Layer 3 of a small transformer language model trained on English Wikipedia (12 layers, counted from 0, width 128).
Take only the direct path to the model's output, skipping the later layers: a vector added to the residual stream pushes a token's score in proportion to its dot product with that token's output vector.

Output vectors of the tokens that the questions are about. A number n stands for (n - 500) times 0.0028.
"£": 410,463,494,331,506,357,631,399,555,495,451,429,566,542,356,726,579,580,600,443,369,405,421,613,446,616,661,601,506,607,807,560,527,411,451,503,463,663,644,453,567,591,413,428,437,444,367,538,521,522,507,503,494,422,456,486,449,615,472,658,403,465,447,485,556,390,460,435,631,515,726,411,498,528,341,519,524,593,455,483,558,295,440,463,556,628,451,498,607,517,285,531,607,521,438,457,588,372,676,519,495,469,521,472,225,659,609,447,351,639,609,478,442,472,557,479,314,426,535,434,454,574,462,570,366,628,426,481
"L": 421,196,544,436,710,305,621,541,607,489,320,395,382,593,302,590,516,623,885,415,546,64,688,722,288,595,781,954,844,752,819,505,599,461,385,336,609,493,523,451,591,312,421,310,395,171,486,483,459,745,396,653,604,445,310,431,809,680,239,434,583,356,553,706,531,417,311,300,502,548,686,449,422,295,501,621,561,560,563,451,709,324,744,463,482,444,408,422,649,420,94,314,599,479,386,435,698,526,581,701,314,549,599,717,313,579,643,621,394,587,825,256,644,545,526,631,426,483,542,485,349,499,501,293,124,416,85,575
"á": 473,454,625,449,440,458,585,565,452,456,553,450,492,429,526,435,462,357,487,560,524,371,626,447,511,646,556,638,579,524,444,728,505,374,451,470,599,407,516,666,438,347,345,578,391,458,543,514,517,652,652,515,517,561,292,540,691,614,542,477,582,604,470,412,496,526,552,351,532,405,586,498,523,392,481,577,411,604,613,420,475,403,680,228,422,487,447,614,642,534,388,321,401,488,288,519,456,362,471,612,489,436,550,484,583,485,721,468,380,552,627,492,428,433,396,654,504,549,476,531,505,488,508,577,395,575,471,496
"%": 442,589,506,390,604,555,571,494,519,563,356,486,349,550,483,457,411,549,680,435,474,357,295,511,440,418,679,517,599,447,481,474,482,310,435,547,695,480,613,430,608,636,465,287,520,486,374,336,646,590,381,611,509,453,428,284,582,622,562,626,659,301,466,562,392,379,335,438,675,506,560,290,533,354,566,341,584,365,770,364,454,402,535,666,593,562,412,590,467,634,436,412,615,646,441,500,606,484,617,486,492,546,466,514,465,599,480,532,545,455,763,584,279,543,539,642,519,454,508,546,568,371,480,483,594,342,465,544
"'": 426,195,544,425,708,304,628,541,598,487,323,397,379,588,301,593,517,623,880,423,546,76,687,720,299,594,778,963,835,749,816,509,591,462,394,343,612,491,531,449,582,306,423,309,393,181,480,483,464,732,395,643,599,450,318,426,812,673,248,433,580,355,557,704,525,411,314,294,496,548,675,444,424,311,502,620,560,560,567,452,711,331,742,460,487,442,414,427,647,425,100,317,599,480,384,433,697,523,585,699,312,542,591,711,308,579,638,629,396,583,811,259,643,555,526,630,428,480,542,488,356,503,498,305,125,430,85,572
" ": 421,184,553,428,706,300,626,542,612,486,319,391,381,586,301,586,520,625,887,411,543,68,690,734,291,586,783,972,847,749,822,494,603,461,377,331,606,490,523,454,588,312,421,309,391,175,490,483,459,758,396,667,605,442,309,428,811,681,242,434,584,359,554,703,528,409,315,299,499,545,683,446,418,294,498,623,551,556,564,455,711,328,746,467,486,450,405,422,650,424,98,309,592,479,385,431,700,531,590,699,313,546,596,719,308,584,644,627,394,588,828,259,641,546,523,627,426,487,543,485,345,499,505,292,128,416,83,573
"A": 414,460,563,368,489,493,451,525,574,435,522,495,596,429,556,440,501,405,477,476,609,477,342,483,549,575,629,540,455,472,429,595,383,479,369,519,655,473,475,578,531,433,498,375,615,592,484,568,638,668,594,456,608,662,562,469,493,620,440,514,540,497,468,428,433,438,444,372,532,489,561,465,533,527,434,604,539,460,682,397,381,696,624,221,475,453,459,537,504,454,429,543,518,518,554,551,546,657,496,408,521,455,529,536,431,389,648,516,499,386,453,407,552,369,475,487,486,450,466,511,415,480,451,409,592,589,520,537
"†": 532,512,523,435,500,546,694,562,547,631,492,315,381,430,332,631,671,463,718,540,502,401,430,602,427,454,685,600,577,618,633,554,493,493,556,513,358,411,678,372,542,370,359,370,522,445,635,488,516,713,373,455,448,591,412,573,481,512,314,552,476,571,471,577,597,466,359,391,356,617,568,454,363,385,431,365,534,382,540,438,463,552,675,372,519,502,589,419,611,357,383,603,432,428,492,598,689,576,404,476,555,543,423,620,578,517,398,450,654,527,634,500,645,528,606,607,518,610,358,383,426,412,491,421,338,303,449,536
" are": 672,425,491,436,547,536,455,395,497,635,353,590,378,458,437,468,567,408,855,563,421,183,472,610,560,575,484,559,521,404,611,537,596,502,487,494,599,454,432,514,439,664,591,393,596,419,429,514,473,467,398,531,655,395,309,502,441,459,570,582,542,465,500,576,555,449,518,314,533,463,627,522,507,452,489,641,470,494,554,566,475,359,398,604,493,401,330,401,455,453,481,500,401,396,588,584,655,609,502,588,421,471,497,534,442,524,579,534,387,332,543,577,349,585,630,580,569,662,560,531,654,693,278,368,539,407,414,425
"so": 609,358,541,343,398,285,440,710,710,474,309,452,430,589,403,510,390,461,612,502,519,539,469,445,359,569,506,531,581,590,453,521,566,416,624,562,414,605,516,558,531,431,562,253,426,267,359,428,710,630,522,536,636,588,291,419,610,650,492,613,455,622,639,340,703,493,335,532,483,493,476,568,361,529,406,609,442,637,646,672,339,307,451,307,593,606,422,307,736,696,393,639,612,361,467,403,681,530,529,603,541,520,444,434,527,449,528,670,565,615,617,386,423,370,483,484,458,603,393,486,374,702,387,258,374,606,414,642

Output weights of attention head 1. The head adds the sum of these rows, row i times number i of z. A number n stands for (n - 500) times 0.00071.
o0: 480,510,303,500,263,537,583,465,503,269,449,462,456,485,343,606,500,344,554,371,706,339,556,577,617,597,454,567,317,500,471,425,407,621,581,550,525,169,419,538,446,643,415,559,532,594,461,598,543,447,584,565,510,520,482,593,500,567,421,420,349,362,347,546,639,606,596,441,477,610,578,567,617,255,472,686,549,437,459,525,534,552,443,476,602,569,676,407,318,467,463,673,622,455,682,524,517,418,533,418,640,488,596,379,680,523,617,508,549,543,443,571,391,383,561,449,553,413,519,694,564,510,435,540,396,419,211,720
o1: 302,393,358,586,431,555,542,407,590,397,620,485,438,629,619,504,436,721,594,420,496,315,429,608,413,791,401,410,631,487,580,474,777,567,682,561,474,357,349,338,388,521,600,740,642,528,560,539,557,662,537,549,314,488,504,526,638,414,685,277,377,631,545,278,429,655,532,258,742,619,409,615,646,687,496,800,481,476,665,262,592,610,394,456,474,526,496,383,569,762,260,564,496,472,266,454,612,379,411,600,686,277,484,480,340,529,396,377,420,628,656,468,319,681,453,437,524,486,688,416,400,594,448,500,271,578,416,542
o2: 527,430,570,492,504,377,706,609,497,579,508,611,738,611,539,695,412,414,468,467,513,426,588,635,400,585,606,309,640,494,317,651,665,389,622,357,651,578,427,540,632,469,545,567,355,225,260,444,537,797,347,460,385,262,301,652,514,504,540,339,432,365,683,633,706,486,659,248,623,583,569,535,548,445,456,760,383,451,468,453,473,673,462,449,464,467,478,438,486,591,518,522,470,541,428,558,500,297,566,406,612,337,584,577,559,623,265,423,448,485,354,363,323,334,494,763,567,540,698,564,431,378,545,534,433,431,302,619
o3: 321,560,591,496,504,570,603,387,598,467,720,355,298,479,467,415,529,622,567,324,651,533,635,423,423,378,764,337,551,237,395,560,488,439,707,191,373,273,571,521,516,585,482,623,600,542,248,449,470,633,504,286,573,431,431,496,594,587,526,599,522,372,421,531,550,554,563,653,396,608,466,447,586,798,339,444,500,375,619,493,610,634,607,372,224,402,439,583,521,496,618,371,462,496,517,758,561,655,356,616,300,590,308,611,284,460,429,440,544,706,678,336,773,448,385,455,536,459,497,223,539,607,670,382,385,524,514,483
o4: 683,522,484,426,605,474,568,660,512,520,473,426,422,615,496,303,282,631,366,342,500,581,613,496,572,597,318,508,364,645,541,273,631,554,555,369,496,245,531,415,509,117,460,597,694,730,350,380,604,369,706,525,364,464,608,462,436,454,657,500,360,350,665,639,525,453,743,511,547,739,357,762,624,852,482,455,405,509,401,286,567,538,472,732,773,524,659,425,270,682,467,441,428,538,527,224,383,658,731,351,479,400,642,443,767,421,587,713,481,410,107,572,526,463,304,302,424,378,442,690,492,508,449,539,619,399,586,371
o5: 454,627,679,580,614,452,579,416,497,336,504,471,532,540,453,559,563,161,487,408,543,571,504,497,392,202,546,665,365,367,301,418,531,484,485,602,413,530,358,315,453,702,555,321,427,467,433,523,739,581,481,556,730,683,517,549,503,683,702,657,468,377,599,496,769,331,504,580,362,489,395,281,388,465,811,359,461,647,702,608,480,445,637,407,476,426,438,485,636,428,507,375,556,396,635,617,569,597,556,590,567,535,122,534,584,473,637,657,389,609,587,533,444,446,617,394,551,424,459,368,417,367,537,509,482,389,704,460
o6: 480,438,507,534,366,646,405,634,564,336,593,579,442,550,568,699,288,675,422,641,599,620,571,557,519,662,609,511,303,478,425,548,425,642,348,525,518,411,792,423,500,547,441,491,649,612,226,536,504,338,515,515,638,555,409,484,374,360,381,482,565,461,237,587,319,483,598,700,373,493,618,576,532,453,512,341,691,598,287,522,394,415,283,407,294,455,566,482,224,553,479,569,473,485,592,551,622,423,618,384,347,451,744,577,706,320,388,196,536,605,522,493,590,764,414,437,633,493,403,455,500,459,355,543,396,692,456,523
o7: 578,291,442,634,257,429,472,484,618,481,568,456,541,597,544,585,531,269,497,597,488,401,448,739,663,535,451,420,331,430,397,566,600,358,526,321,546,545,587,644,333,463,409,524,461,585,516,325,504,580,540,627,672,377,460,554,503,555,487,490,472,194,689,665,510,464,665,465,458,619,474,439,559,435,619,437,508,618,579,591,452,655,443,500,511,424,510,705,470,388,441,726,520,681,434,473,509,585,430,487,321,476,468,386,756,493,465,492,517,710,312,584,266,459,397,404,542,483,396,543,518,387,542,425,309,654,488,491
o8: 215,552,302,522,668,445,428,714,603,536,561,423,504,466,824,513,592,448,408,689,406,672,480,500,643,375,672,488,732,353,500,647,620,500,521,495,413,550,474,222,469,513,629,562,500,307,288,537,696,275,431,434,416,707,583,435,583,687,663,616,541,400,595,573,142,414,372,604,567,545,519,504,536,456,419,439,554,241,756,500,540,500,256,345,450,267,401,550,762,466,746,607,297,441,545,641,563,710,307,586,420,543,492,396,390,383,365,395,507,271,471,571,411,288,504,518,772,515,617,487,504,488,740,490,546,288,515,231
o9: 535,603,500,463,577,410,527,500,452,473,448,462,393,481,452,388,392,466,450,199,630,301,635,426,454,240,481,234,441,633,282,533,677,745,390,336,510,493,639,551,407,388,593,625,508,571,539,547,780,368,628,394,617,545,563,437,740,609,386,643,624,301,580,590,535,424,446,468,400,497,384,485,589,627,553,541,600,511,507,569,425,486,559,444,473,563,329,455,406,352,507,195,420,472,523,578,582,388,490,320,592,626,451,456,640,368,618,727,637,486,500,504,468,438,503,575,745,567,380,763,457,475,429,626,638,397,594,519
o10: 437,504,719,641,538,395,899,389,665,675,578,716,822,433,700,465,303,624,391,650,408,488,528,606,488,504,385,500,500,656,442,588,359,394,471,632,449,533,436,605,543,317,550,449,387,604,550,291,597,342,590,586,658,222,625,514,185,410,295,337,552,560,615,441,381,450,415,493,608,560,570,717,454,304,585,419,413,496,725,520,347,372,396,504,401,233,602,655,549,525,476,308,288,574,438,352,511,360,341,476,604,644,362,410,508,444,589,507,456,332,549,628,466,807,677,356,454,630,500,756,523,327,205,661,674,577,405,356
o11: 513,422,354,647,415,647,371,396,490,565,465,442,288,520,504,417,436,493,585,546,416,511,475,401,436,627,694,619,463,293,632,545,691,404,590,169,479,677,613,449,453,614,517,380,357,643,587,510,412,749,589,569,289,575,415,429,652,556,624,415,507,270,712,814,247,524,450,565,451,602,640,249,413,563,415,646,399,527,241,518,381,515,698,497,557,738,344,393,524,412,424,618,641,553,343,559,737,504,472,558,349,465,522,438,447,609,376,536,566,626,548,414,527,518,404,742,324,335,573,443,367,418,583,413,597,527,379,443
o12: 564,382,405,370,504,368,478,644,428,577,387,504,370,731,577,751,644,690,544,630,459,428,86,355,487,317,496,355,797,591,581,372,420,629,709,509,749,571,717,527,526,412,473,483,313,307,538,318,295,626,270,472,458,350,654,546,429,359,606,529,399,613,393,479,683,297,487,545,681,423,493,403,435,456,514,414,657,712,528,443,752,529,512,341,974,458,512,421,654,683,387,797,346,580,662,465,440,811,366,496,567,351,508,448,433,535,328,475,581,538,508,642,215,435,568,447,461,538,525,436,441,263,563,347,416,825,462,481
o13: 322,566,384,326,500,570,581,518,431,565,548,659,282,603,557,736,391,476,345,619,364,500,520,450,364,412,458,429,589,486,485,570,639,396,782,253,815,741,662,538,708,664,488,673,63,525,449,481,505,523,365,602,513,456,699,556,746,354,537,462,566,487,639,642,479,626,483,339,394,324,650,431,616,598,614,405,535,539,406,549,326,374,340,465,440,745,400,638,628,556,467,235,364,597,314,624,399,191,667,484,644,227,367,517,341,531,578,712,396,316,271,496,723,512,793,652,449,401,779,496,429,454,500,560,458,426,364,458
o14: 428,634,503,315,670,270,649,466,483,599,527,468,489,523,550,488,535,514,513,529,372,416,385,577,489,493,578,467,387,420,426,666,325,317,551,439,680,350,402,659,753,400,561,419,476,474,559,487,520,567,504,561,361,558,341,549,132,674,454,395,330,652,357,612,315,459,616,494,684,564,435,494,509,212,374,568,453,537,621,340,597,525,439,293,647,549,677,579,476,366,475,827,405,698,602,346,295,568,438,650,640,435,460,560,503,405,371,475,532,448,511,744,500,618,629,585,369,546,605,745,503,504,434,561,723,515,318,631
o15: 388,476,561,418,620,625,569,481,521,304,295,361,474,408,683,365,604,438,480,293,584,486,633,472,617,507,335,496,479,456,603,437,757,166,605,775,286,322,402,534,239,516,584,351,669,682,561,550,534,342,715,459,500,651,393,638,457,616,316,593,606,516,570,450,571,391,542,725,428,500,172,406,594,448,561,496,398,500,654,452,596,631,643,559,471,588,209,545,451,373,525,491,561,560,325,397,302,648,486,474,443,496,485,449,557,601,739,526,453,531,422,455,619,445,358,324,555,449,321,531,595,308,701,575,523,531,566,338
o16: 617,393,677,534,558,492,665,551,415,586,558,749,536,432,518,697,536,396,361,686,533,446,722,602,472,407,721,592,935,219,336,655,391,405,757,552,579,322,611,547,358,868,561,465,510,514,145,529,427,530,466,282,509,451,306,748,289,546,582,422,428,379,385,619,472,448,600,496,514,382,529,660,556,397,455,859,72,481,509,709,525,639,695,249,230,406,311,371,547,671,644,370,496,626,203,632,625,270,522,482,650,447,238,519,535,630,381,419,554,486,445,351,434,495,472,930,584,420,449,424,531,179,697,643,430,292,135,554
o17: 394,480,258,776,520,524,433,378,910,613,430,325,301,528,572,343,478,515,404,455,433,601,507,529,555,601,700,562,296,497,628,446,742,450,426,465,270,598,597,329,512,459,299,655,739,622,444,490,566,454,561,395,469,521,459,448,552,516,752,461,412,520,625,472,387,522,544,539,457,572,305,470,476,710,424,443,578,388,588,431,355,387,707,602,667,487,523,558,514,432,428,473,553,315,492,488,612,826,459,469,500,647,604,208,762,346,626,456,216,225,616,473,396,588,281,380,705,451,500,472,390,672,468,419,429,516,597,472
o18: 679,612,728,257,642,513,505,341,426,174,553,693,366,528,440,516,651,574,630,292,610,549,300,323,515,352,495,490,472,230,523,661,848,456,388,635,577,695,717,528,92,527,142,160,467,459,464,718,682,677,399,231,454,538,428,477,611,581,311,272,654,388,526,390,632,132,343,687,371,346,223,359,562,629,599,470,260,770,386,550,430,561,647,225,550,517,70,419,448,218,327,661,615,546,274,489,455,282,495,530,505,438,500,463,630,691,590,549,676,666,661,577,323,775,487,673,736,587,465,448,471,347,557,704,791,860,632,573
o19: 590,462,475,679,380,506,514,665,436,500,577,465,516,455,548,423,421,545,480,518,411,506,503,588,597,553,428,388,751,547,342,454,674,532,560,721,595,403,293,588,517,377,360,623,587,440,443,423,478,315,555,633,614,356,491,681,321,583,497,576,633,406,705,544,573,453,394,409,641,591,426,594,572,668,202,565,484,409,604,442,535,583,469,454,471,615,460,540,350,646,638,395,410,250,572,553,533,398,522,637,607,403,425,548,556,517,367,422,462,392,221,294,480,334,529,542,540,380,455,774,559,493,691,494,287,459,528,500
o20: 457,764,366,546,580,610,205,547,544,410,477,471,435,662,568,516,404,328,520,576,540,461,436,510,455,426,660,551,525,413,722,435,374,726,426,586,374,675,558,382,644,730,334,552,585,332,301,705,757,436,277,376,381,617,556,463,559,371,496,515,392,369,447,382,596,334,375,494,418,482,559,529,609,578,624,402,657,364,453,532,504,430,528,572,885,467,419,338,493,580,514,401,487,251,584,457,639,488,657,504,608,343,529,369,427,454,402,545,628,360,584,585,526,449,742,453,494,417,711,440,448,692,515,725,426,258,377,510
o21: 364,430,471,395,497,597,236,514,531,533,366,307,356,570,399,511,529,640,358,497,367,487,612,534,517,349,545,296,223,537,556,541,557,475,497,481,545,439,479,564,635,507,588,555,754,683,459,401,350,546,444,523,527,649,392,407,395,500,434,523,457,325,355,469,517,591,717,584,310,572,389,491,634,720,485,444,651,397,553,507,464,520,453,409,419,767,530,553,503,510,536,386,370,483,329,372,512,574,465,408,398,519,503,800,418,430,342,570,491,939,573,433,702,358,509,457,506,358,460,442,595,470,622,444,476,619,416,355
o22: 473,429,835,535,680,593,878,432,539,525,429,401,786,566,496,630,597,402,448,323,572,602,443,550,474,365,397,563,618,703,463,280,527,414,364,256,472,398,588,473,554,397,564,483,454,389,422,628,381,508,460,418,222,343,456,222,448,508,421,681,364,301,771,491,741,222,378,588,479,756,417,537,493,388,674,438,185,431,488,554,613,674,571,705,477,362,445,386,469,392,484,564,630,453,495,616,436,891,456,280,462,859,747,377,592,597,421,471,477,703,404,547,548,625,394,239,533,473,547,254,444,597,196,595,534,447,711,439
o23: 643,564,566,471,513,607,531,493,519,394,466,579,544,618,603,569,593,587,236,518,558,551,523,541,742,301,478,302,572,469,353,602,548,652,431,743,419,283,394,474,213,577,599,681,424,553,372,717,441,400,319,388,451,624,581,392,362,722,548,464,500,415,525,437,549,367,608,625,430,642,551,678,296,564,364,607,309,421,532,456,353,739,364,470,229,336,637,633,643,334,854,320,350,529,390,616,446,620,431,413,406,661,544,508,719,669,627,348,579,744,351,561,450,277,444,232,664,566,279,529,592,317,717,388,500,597,620,376
o24: 450,601,588,650,312,321,600,369,480,461,473,262,482,588,597,268,386,511,608,444,360,472,450,473,504,426,590,456,475,438,415,648,516,643,548,484,651,586,569,615,555,437,462,552,524,481,583,388,691,514,223,326,765,567,461,628,367,592,362,735,348,562,531,409,811,476,470,278,608,504,318,366,721,496,665,482,666,337,710,514,764,467,669,379,472,583,540,537,562,633,486,422,383,511,500,480,467,683,437,583,347,346,277,515,469,404,286,625,372,568,628,571,458,431,379,465,551,577,544,443,594,589,455,281,303,554,661,463
o25: 469,449,417,525,287,282,650,497,532,388,669,323,442,484,582,633,610,629,645,466,594,463,390,420,542,542,528,472,519,541,447,386,451,815,335,372,390,504,718,309,452,570,746,569,316,472,667,506,312,324,460,438,514,655,540,352,589,437,353,490,524,442,424,310,601,480,464,392,694,480,503,422,467,411,564,729,393,625,391,473,500,619,484,406,500,469,594,562,645,425,429,455,371,542,829,699,444,527,513,634,317,530,386,427,530,656,363,379,729,425,573,507,543,541,428,251,539,550,399,518,398,413,525,360,433,609,490,695
o26: 563,566,493,404,477,360,631,397,324,654,376,568,587,544,367,347,677,357,624,510,527,315,521,622,537,511,407,537,607,587,693,565,603,460,481,180,577,288,365,534,387,418,462,317,370,351,639,487,587,554,269,593,231,602,528,409,668,640,486,434,273,488,595,428,581,559,435,284,283,572,474,506,615,480,420,696,421,281,565,442,646,596,366,538,666,434,426,291,562,504,382,578,634,385,616,555,490,646,448,420,381,441,467,462,517,742,547,741,579,538,515,652,406,340,529,685,516,603,598,576,531,300,664,589,455,192,401,567
o27: 442,448,503,655,647,631,607,494,455,586,433,328,663,548,621,338,425,500,541,355,395,605,741,354,640,631,484,616,413,631,594,447,511,473,322,292,547,450,360,529,556,369,683,635,597,622,637,475,726,477,526,506,461,680,651,480,520,383,264,711,462,667,518,478,206,596,373,417,582,548,532,509,426,448,550,597,446,247,503,465,466,308,616,629,290,484,507,528,418,376,445,570,561,561,251,485,598,574,436,462,607,617,402,459,389,640,510,518,387,301,465,457,475,542,197,655,534,612,527,580,387,663,382,583,614,341,651,404
o28: 357,540,566,444,472,473,525,542,546,485,371,541,609,395,684,610,419,594,395,445,784,618,456,415,683,465,316,542,534,639,500,242,751,649,430,329,540,679,524,451,248,345,355,446,496,566,410,352,319,458,548,448,578,622,580,406,511,327,255,354,812,399,755,563,608,384,314,754,461,417,466,513,674,639,709,394,277,563,492,639,385,515,381,665,487,509,462,351,443,607,485,644,406,585,538,524,600,250,351,557,403,467,542,576,602,568,409,614,544,516,309,365,516,504,630,697,619,305,671,630,562,400,636,603,601,697,543,271
o29: 797,455,810,635,415,572,758,235,586,557,673,332,431,586,561,421,511,599,503,497,528,617,538,536,405,735,842,746,916,345,538,511,559,348,674,252,481,619,570,371,687,500,603,331,302,532,456,489,438,432,443,302,357,666,437,382,233,625,504,449,362,586,439,427,504,393,544,510,524,439,405,354,401,533,564,638,264,476,323,580,575,508,650,401,582,469,500,469,609,633,557,537,404,520,432,566,626,535,600,450,405,341,434,402,682,459,469,425,382,372,589,610,508,434,388,429,297,504,380,452,470,331,647,343,488,357,406,620
o30: 277,512,282,528,433,647,385,613,469,526,524,541,440,434,418,488,456,567,601,558,466,533,515,552,281,751,534,466,462,343,608,380,378,430,657,699,529,554,448,441,625,641,432,509,375,358,426,561,257,521,440,618,519,185,489,619,734,367,657,413,526,580,472,520,515,725,476,484,404,526,755,546,487,552,426,489,824,500,366,400,614,393,504,614,471,462,621,496,500,731,434,504,610,481,591,653,520,299,471,672,542,360,639,563,208,552,515,295,473,383,632,347,636,590,691,537,421,397,747,220,525,721,519,258,335,611,412,551
o31: 633,564,605,413,508,517,475,650,306,573,249,629,545,403,367,476,489,353,637,635,534,522,362,524,297,625,612,677,479,605,372,595,334,630,409,487,637,634,674,562,276,841,436,400,554,397,438,642,407,524,906,392,596,440,486,567,511,409,660,455,341,508,300,855,621,486,496,513,550,300,470,628,579,280,529,459,446,632,478,530,556,477,454,458,566,228,526,244,360,620,357,327,473,660,516,440,625,217,604,660,657,364,639,453,636,575,530,319,500,361,395,451,481,671,611,589,405,428,526,508,568,458,301,522,450,532,374,558

Each question shows a token from some text and the vector z that the head gathered there. A number n stands for (n - 500) times 0.0087.

" com": 547,542,360,564,395,640,515,594,517,498,571,448,585,507,546,410,386,495,643,396,430,431,551,485,580,482,605,449,468,525,440,621
Which of these tokens does it push up most? "†"

" St": 509,452,351,546,465,625,524,511,511,581,663,341,484,499,591,493,401,558,811,328,392,319,643,512,478,496,506,493,572,484,337,692
Which three tokens does it push up most, strongest first? "A", "%", "á"

"9": 657,627,516,554,491,584,494,574,586,507,557,443,422,603,631,399,440,499,594,453,477,399,474,469,466,396,620,519,523,455,479,626
Which of these tokens does it push down most? "†"

"h": 533,492,345,485,473,703,560,618,503,588,653,391,516,417,568,471,315,644,830,359,421,370,572,534,523,381,458,436,578,428,360,708
Which of these tokens does it push up most? "A"

"v": 558,512,438,524,449,603,604,556,526,479,543,395,655,490,598,287,368,535,604,366,439,461,550,484,575,454,538,395,457,528,453,625
Which of these tokens does it push down most? "á"

"w": 492,488,360,535,424,618,539,543,611,544,662,391,505,469,611,436,351,574,748,365,415,351,544,534,487,502,488,505,561,498,369,601
Which of these tokens does it push up most? "A"

" b": 558,470,352,395,469,587,556,498,530,490,586,421,380,490,497,393,330,626,595,413,554,314,505,474,437,367,512,577,499,496,459,638
Which of these tokens does it push up most? " are"

"at": 549,556,386,428,483,576,530,626,510,460,618,520,561,608,495,332,317,650,608,381,509,376,496,419,498,386,483,511,591,513,464,634
Which of these tokens does it push down most? "†"

"t": 571,528,393,540,386,682,531,557,526,497,553,396,492,423,557,452,398,584,744,347,456,329,653,519,521,494,551,465,521,539,401,638
Which of these tokens does it push up most? "†"

" ": 556,587,463,606,406,577,538,558,631,473,548,469,440,614,557,382,462,545,591,396,509,486,470,537,496,377,539,520,498,433,531,560
Which of these tokens does it push down most? "so"

"ers": 557,514,446,508,482,600,599,555,504,499,562,397,639,519,581,281,389,548,610,405,438,443,529,495,571,442,525,396,493,544,437,624
Which of these tokens does it push up most? "so"

"uc": 508,714,285,441,589,492,542,509,575,402,604,412,477,406,479,383,88,847,433,409,508,406,556,393,518,377,445,676,418,461,548,492
Which of these tokens does it push down most? "á"

"7": 613,589,537,524,527,633,432,586,555,532,537,478,420,590,646,447,494,491,656,441,467,380,591,495,487,383,648,560,523,523,354,591
Which of these tokens does it push down most? "£"

"ic": 534,524,473,488,448,523,631,566,494,441,643,442,561,621,586,241,441,494,569,355,441,334,515,497,485,478,494,481,455,568,463,622
Which of these tokens does it push up most? "£"

"p": 502,743,255,435,613,470,537,498,577,380,585,428,465,377,444,405,27,907,395,412,515,416,563,380,515,369,437,714,394,448,579,463
Which of these tokens does it push down most? "á"

"er": 566,452,372,408,453,595,564,504,530,504,584,417,383,510,503,394,368,592,617,412,553,311,499,485,438,362,515,557,506,495,454,657
Which three tokens does it push up most, strongest first? " are", "%", "A"

"a": 513,593,389,632,391,552,592,563,647,524,547,489,468,576,536,361,326,614,613,355,505,453,473,443,547,441,469,495,477,415,589,594
Which of these tokens does it push down most? "á"

" for": 575,568,401,536,433,651,508,600,530,505,570,496,493,519,612,415,446,531,673,387,405,428,436,494,554,412,575,500,429,506,409,667
Which of these tokens does it push up most? "á"

"n": 549,535,356,555,402,646,508,597,516,518,580,442,591,501,557,405,371,505,650,385,435,423,568,476,581,484,617,456,469,520,423,616
Which two tokens does it push up most, strongest first? "†", "%"

"ec": 588,523,341,573,486,682,583,575,555,608,614,379,456,438,582,512,354,627,780,347,440,362,584,550,512,457,494,460,522,474,370,647
Which two tokens does it push up most, strongest first? "A", "%"

"ed": 601,487,508,490,465,663,525,619,516,509,568,443,482,568,538,319,421,532,622,418,531,341,563,541,433,391,487,441,394,457,487,663
Which three tokens does it push up most, strongest first? " are", "%", "£"

" con": 555,521,453,520,461,609,590,568,506,489,549,417,631,531,570,291,403,535,621,400,446,431,535,499,565,444,526,398,489,535,452,621
Which of these tokens does it push up most? "so"

"i": 530,523,419,474,471,598,508,628,514,461,587,545,598,634,544,339,436,565,649,399,496,380,483,441,519,423,541,451,584,571,429,647
Which of these tokens does it push down most? "A"

"r": 559,504,465,557,437,660,544,583,579,502,594,418,476,521,583,368,431,524,637,365,499,401,600,565,496,444,531,473,428,513,433,625
Which of these tokens does it push up most? "%"

"ing": 580,488,466,492,455,692,529,556,555,527,584,420,469,594,572,324,397,512,652,339,568,375,590,568,457,421,543,428,388,471,475,653
Which of these tokens does it push up most? "%"

"3": 623,592,546,517,538,632,429,587,549,535,539,478,405,584,649,446,492,489,652,445,460,369,600,492,482,386,655,567,527,529,346,594
Which of these tokens does it push down most? "£"

"ro": 564,513,454,506,480,598,606,558,498,492,553,399,649,522,579,273,390,544,604,408,439,446,530,495,571,445,525,384,489,545,445,624
Which of these tokens does it push up most? "so"

":": 557,565,504,557,478,634,471,576,596,541,530,478,417,598,591,430,492,526,639,428,488,411,572,503,524,400,586,576,514,511,386,575
Which of these tokens does it push down most? "£"

"el": 585,572,464,489,443,704,458,509,565,527,658,415,432,494,614,370,428,519,639,405,490,304,560,505,479,453,602,512,431,515,412,718
Which three tokens does it push up most, strongest first? " are", "%", "á"

"ment": 590,538,404,548,392,648,579,609,516,510,532,460,593,513,553,337,386,525,694,363,490,444,533,501,557,526,590,388,469,537,420,655
Which three tokens does it push up most, strongest first? "†", "so", "%"

"y": 546,612,481,509,469,686,456,536,483,532,620,489,509,498,621,336,472,528,724,394,419,382,502,509,499,487,585,470,515,554,359,660
Which three tokens does it push up most, strongest first? "á", "%", "so"

" to": 577,590,502,459,414,555,468,567,555,469,589,452,537,546,657,332,413,499,656,478,499,269,378,412,564,446,529,496,447,521,489,630
Which two tokens does it push up most, strongest first? " are", "%"

"e": 581,516,431,444,425,642,424,624,533,513,598,483,476,512,612,406,484,556,655,413,426,359,441,491,590,402,560,559,428,514,340,649
Which three tokens does it push up most, strongest first? "á", "%", " are"

"gh": 532,501,418,508,379,655,507,607,533,495,660,416,520,558,666,377,414,527,668,366,394,391,503,464,533,461,542,486,479,503,395,619
Which two tokens does it push up most, strongest first? "%", "á"

"ter": 526,573,415,530,390,677,457,568,532,455,543,455,482,487,559,433,485,536,667,404,437,382,526,533,612,490,612,519,426,641,380,531
Which of these tokens does it push up most? "†"

" re": 575,516,425,473,379,629,469,585,535,551,571,420,586,526,617,336,339,513,642,417,455,380,504,489,585,474,588,485,461,473,401,554
Which two tokens does it push up most, strongest first? "%", "so"

"l": 506,445,344,546,456,628,532,504,510,576,675,328,490,500,601,500,403,553,817,318,390,314,650,508,478,500,497,487,571,484,336,695
Which three tokens does it push up most, strongest first? "A", "%", "á"

"op": 547,451,362,591,413,643,575,512,547,588,709,306,487,513,607,496,365,572,772,327,415,326,638,507,514,481,475,439,573,459,398,686
Which of these tokens does it push up most? "A"

" |": 610,684,502,565,471,522,479,616,573,417,533,528,544,634,633,387,425,500,633,437,497,504,433,504,451,342,597,457,548,403,544,538
Which of these tokens does it push up most? "£"

"g": 560,469,362,405,462,593,554,505,531,494,589,413,385,495,498,396,343,613,599,411,551,317,510,479,448,367,514,571,500,495,455,640
Which three tokens does it push up most, strongest first? " are", "%", "A"